Layer 6 of a small transformer language model trained on English Wikipedia (14 layers, counted from 0, width 96).
A neuron's activation on a vector x is SiLU(gate . x) times (in . x), where the dot is the dot product.
The model reads these tokens: " You" " W" "ot" ")" "\"" " (" "wi"

The vector x that enters this layer's MLP at each token. A number n stands for (n - 500) times 0.004.
0 " You": 762 332 433 584 780 345 446 623 676 442 474 575 335 606 716 583 403 692 529 551 367 429 692 596 446 446 721 543 425 543 353 238 551 428 545 612 491 504 581 800 373 665 566 296 625 430 446 444 456 791 521 197 395 490 818 595 455 590 544 781 279 467 552 501 599 560 522 438 666 244 326 345 443 752 330 386 317 590 447 449 546 164 387 339 556 525 775 582 603 371 359 385 644 416 640 551
1 " W": 726 215 367 283 777 265 436 648 714 486 593 612 494 491 679 637 501 674 560 486 444 505 816 552 410 615 653 717 591 339 453 228 549 607 473 618 545 456 461 634 376 622 444 361 509 384 787 458 268 776 434 334 553 393 804 416 543 472 580 708 424 465 457 550 542 579 403 534 507 324 338 426 518 629 332 418 325 486 323 394 220 238 406 277 487 391 842 712 509 553 428 426 547 572 596 704
2 "ot": 706 433 299 286 810 467 551 676 704 497 444 685 387 459 727 716 650 534 363 579 422 420 489 549 451 857 423 616 484 521 481 411 534 590 406 903 634 795 434 474 428 435 485 370 446 559 407 460 177 712 532 475 491 570 649 413 410 618 432 746 577 295 315 351 464 373 618 473 500 227 107 587 472 731 434 280 302 804 324 431 443 463 366 407 494 514 749 451 664 306 456 406 510 614 500 484
3 ")": 978 471 451 438 534 389 617 466 656 544 667 283 427 592 478 561 476 626 311 400 390 419 442 547 398 372 572 532 522 641 508 76 471 405 478 656 480 821 479 316 277 388 459 415 538 641 558 609 285 448 485 303 340 561 496 427 491 302 562 684 440 570 413 538 571 524 430 606 618 114 345 518 422 430 450 571 521 601 469 680 545 530 353 223 591 519 578 569 591 493 726 637 681 435 572 493
4 "\"": 884 406 511 636 582 381 593 493 770 646 715 392 355 491 515 501 449 590 383 502 390 452 537 502 503 356 724 451 507 398 347 162 479 526 600 420 475 734 566 335 368 249 471 431 449 566 479 522 310 156 407 255 393 589 437 418 323 228 639 836 474 567 311 476 545 586 475 567 621 365 418 654 443 381 387 452 632 682 558 591 381 519 197 263 610 474 535 511 515 495 708 613 486 520 646 522
5 " (": 930 411 340 401 610 493 524 479 779 520 819 50 618 456 602 358 495 563 484 356 489 522 575 431 392 386 603 402 359 313 437 437 368 450 363 397 579 639 525 604 184 486 424 505 462 519 494 545 391 323 291 208 436 687 406 454 542 260 538 721 444 548 348 485 581 563 514 392 446 437 563 419 249 461 404 556 463 506 399 588 501 488 333 223 493 471 562 639 531 578 642 474 644 502 596 463
6 "wi": 407 404 509 551 461 489 644 428 718 365 194 513 495 375 682 380 293 565 556 513 645 532 465 552 492 692 756 259 514 515 642 610 472 518 476 662 438 478 447 466 549 642 426 606 515 169 558 430 332 391 526 395 473 752 488 380 488 20 315 805 425 272 432 410 618 565 298 536 709 443 525 750 299 405 563 565 278 524 536 643 515 209 591 181 418 457 577 427 529 311 541 451 705 576 522 605

Each question shows the input weights of one neuron of the MLP. A number n stands for (n - 500) times 0.001.

n9 gate: 617 389 475 468 397 434 557 354 476 657 518 320 509 506 330 434 440 681 484 548 465 572 443 683 400 345 429 348 576 528 693 291 341 598 354 606 659 619 563 567 448 484 280 526 436 428 624 537 443 463 487 317 359 618 522 476 506 314 579 447 466 592 472 494 472 343 611 513 637 425 459 622 446 462 528 551 717 538 412 451 647 646 490 412 497 484 376 592 369 659 596 470 497 676 454 339
n9 in: 552 470 467 421 377 447 606 474 525 457 340 294 536 440 464 481 513 631 527 597 477 601 507 484 694 549 597 402 375 581 612 251 414 477 487 627 543 749 526 586 500 330 463 306 517 546 586 522 396 487 569 143 391 709 500 378 572 436 576 475 568 661 442 510 513 553 645 497 579 416 679 493 310 359 340 592 429 245 523 664 611 679 517 415 517 503 465 579 361 525 555 418 631 624 595 500
Its three highest activations, in order, are on tokens 3 ")", 5 " (", 4 "\""

n229 gate: 485 411 558 558 733 567 548 464 464 534 465 548 414 537 456 489 456 480 383 529 497 669 430 355 460 519 527 519 408 373 447 427 354 360 530 492 680 483 555 589 486 376 432 511 497 660 612 514 503 434 575 517 454 527 354 660 646 437 623 432 284 478 440 636 525 678 425 393 668 517 475 580 550 536 558 489 527 661 500 554 645 277 587 348 651 481 328 525 457 513 576 535 508 431 500 557
n229 in: 486 341 567 567 506 369 503 586 440 522 637 471 212 500 497 630 376 453 497 561 475 679 604 280 429 401 605 297 412 331 570 500 441 344 623 527 669 522 494 654 604 478 371 568 509 536 380 503 377 521 400 404 544 611 557 637 600 473 485 511 563 503 702 585 440 549 378 371 512 452 404 515 442 448 585 665 524 600 418 589 618 484 402 415 559 567 198 598 382 444 515 462 598 467 525 533
On which two tokens does it fire most, strongest first? 4 "\"", 5 " ("

n239 gate: 586 330 593 489 541 540 489 582 447 540 376 478 607 419 630 542 399 546 596 530 483 472 543 486 387 584 469 497 500 382 361 390 365 634 459 609 274 231 402 563 541 632 471 543 449 455 486 448 541 397 548 368 409 486 657 524 537 603 531 405 636 500 638 475 619 445 531 471 529 385 354 335 644 568 508 653 661 523 449 428 519 613 608 532 413 545 550 594 358 566 567 642 613 624 547 589
n239 in: 482 279 332 538 266 391 568 362 533 523 388 451 608 414 557 569 408 569 503 376 474 424 603 449 448 730 422 401 401 446 286 528 435 359 540 472 419 467 617 450 556 377 655 490 761 598 458 562 576 528 643 451 324 487 693 436 665 343 365 291 569 321 382 570 472 513 385 400 564 456 547 491 462 605 363 308 381 611 538 463 568 543 519 399 392 541 400 568 411 460 434 632 458 487 543 635
It fires most on token 0 " You"

n4 gate: 397 444 485 367 296 400 417 392 677 598 359 595 470 493 363 720 337 690 676 525 489 629 489 600 534 262 350 435 437 540 489 453 374 444 439 456 324 416 482 446 413 643 429 545 294 319 481 568 436 449 470 538 693 686 724 422 526 427 396 517 336 474 865 663 336 413 470 436 302 441 511 662 545 522 437 541 526 426 407 224 565 626 709 469 264 537 620 410 486 586 424 561 519 696 696 339
n4 in: 514 420 463 497 550 509 404 565 549 460 419 427 509 465 359 430 561 604 566 637 227 305 518 632 519 458 464 539 442 448 571 617 470 642 450 591 438 475 354 655 608 354 404 444 640 527 618 518 550 551 555 556 382 560 403 386 561 560 318 374 443 571 362 476 551 531 691 435 429 433 500 576 445 635 305 371 560 610 592 614 654 680 614 435 377 631 401 274 559 393 539 485 460 222 487 497
It fires most on token 4 "\""

n234 gate: 497 439 423 335 428 351 475 649 438 352 675 526 434 593 390 492 429 602 369 340 581 437 533 456 438 503 397 492 618 669 622 436 564 569 606 514 645 548 484 406 505 455 525 497 570 560 676 527 357 723 489 677 560 576 519 532 467 522 575 557 527 511 465 475 600 396 378 414 486 552 404 475 643 569 645 453 514 420 561 403 487 412 511 546 712 497 465 706 367 436 514 404 586 453 489 535
n234 in: 567 479 586 461 650 335 473 560 536 439 553 606 482 555 599 506 530 681 346 511 397 530 599 341 601 538 356 624 554 479 656 316 552 383 584 622 561 479 348 509 614 445 482 512 545 664 364 468 431 733 527 610 491 524 536 351 616 362 377 593 568 488 512 625 403 394 557 554 657 589 417 654 488 590 515 434 565 527 635 632 459 469 494 561 672 318 432 723 474 512 585 523 413 315 385 506
Its three highest activations, in order, are on tokens 1 " W", 2 "ot", 3 ")"

n105 gate: 578 423 535 399 242 508 508 497 418 475 658 339 315 277 464 387 356 545 494 534 392 440 486 484 564 344 602 505 519 505 516 455 489 437 584 459 470 534 435 516 591 666 506 388 351 323 660 545 510 376 535 472 412 580 378 471 492 267 453 341 487 629 537 394 580 367 508 445 508 476 489 367 495 394 462 514 567 484 475 578 519 556 418 563 503 440 454 539 550 643 387 555 473 495 443 454
n105 in: 706 347 431 351 518 424 603 589 429 423 565 379 380 494 633 381 519 559 487 581 506 273 576 475 561 572 425 525 573 597 443 407 435 573 494 657 583 601 406 543 506 423 481 325 340 475 641 438 488 534 541 558 451 506 597 661 405 453 812 363 438 522 652 453 587 371 452 663 206 331 516 494 481 639 491 293 397 598 411 658 457 396 535 562 659 500 478 660 463 552 438 494 659 456 375 488
It fires most on token 3 ")"

n32 gate: 554 402 467 631 521 381 503 433 483 370 652 323 467 547 284 410 367 444 600 451 408 706 479 537 385 548 599 476 497 377 323 503 541 564 427 551 491 497 588 479 655 438 605 596 463 458 399 500 608 500 585 543 570 622 557 491 433 742 576 594 563 728 423 406 682 259 702 531 402 554 539 563 579 391 482 595 569 603 524 339 350 466 570 418 597 479 545 604 435 444 673 661 524 600 478 566
n32 in: 503 579 455 604 428 552 569 395 741 295 417 379 523 531 343 558 620 379 681 397 493 516 582 231 513 535 298 393 480 503 379 557 560 536 402 597 497 644 510 510 526 444 563 357 602 474 649 655 563 699 728 616 483 558 303 550 296 538 605 469 397 569 427 653 471 553 628 497 516 539 600 374 490 393 422 536 317 507 314 350 408 376 480 545 560 601 455 309 636 465 551 632 444 464 693 465
On which token does it fire most, and how strongly? 6 "wi", at about 0.089

n138 gate: 445 598 676 529 238 490 460 342 322 497 596 456 526 415 461 442 474 513 456 603 636 562 638 342 467 494 490 361 490 345 546 640 414 579 598 451 679 507 442 643 583 437 421 447 222 568 503 684 538 477 304 513 497 375 506 447 650 629 451 488 461 425 459 526 526 344 464 398 398 672 516 643 759 565 467 733 642 591 441 330 456 339 684 567 587 419 513 536 614 627 417 446 631 432 466 661
n138 in: 437 480 413 672 528 500 441 637 524 480 398 550 646 491 477 423 555 420 403 509 477 506 405 657 636 651 439 660 568 648 536 544 573 539 484 403 326 413 387 528 519 490 737 470 793 439 191 506 534 513 503 497 666 372 532 544 316 401 255 582 526 500 598 558 628 540 412 356 562 622 606 490 419 338 633 389 641 516 656 545 409 550 336 476 510 438 458 372 475 418 414 356 259 461 557 311
It fires most on token 3 ")"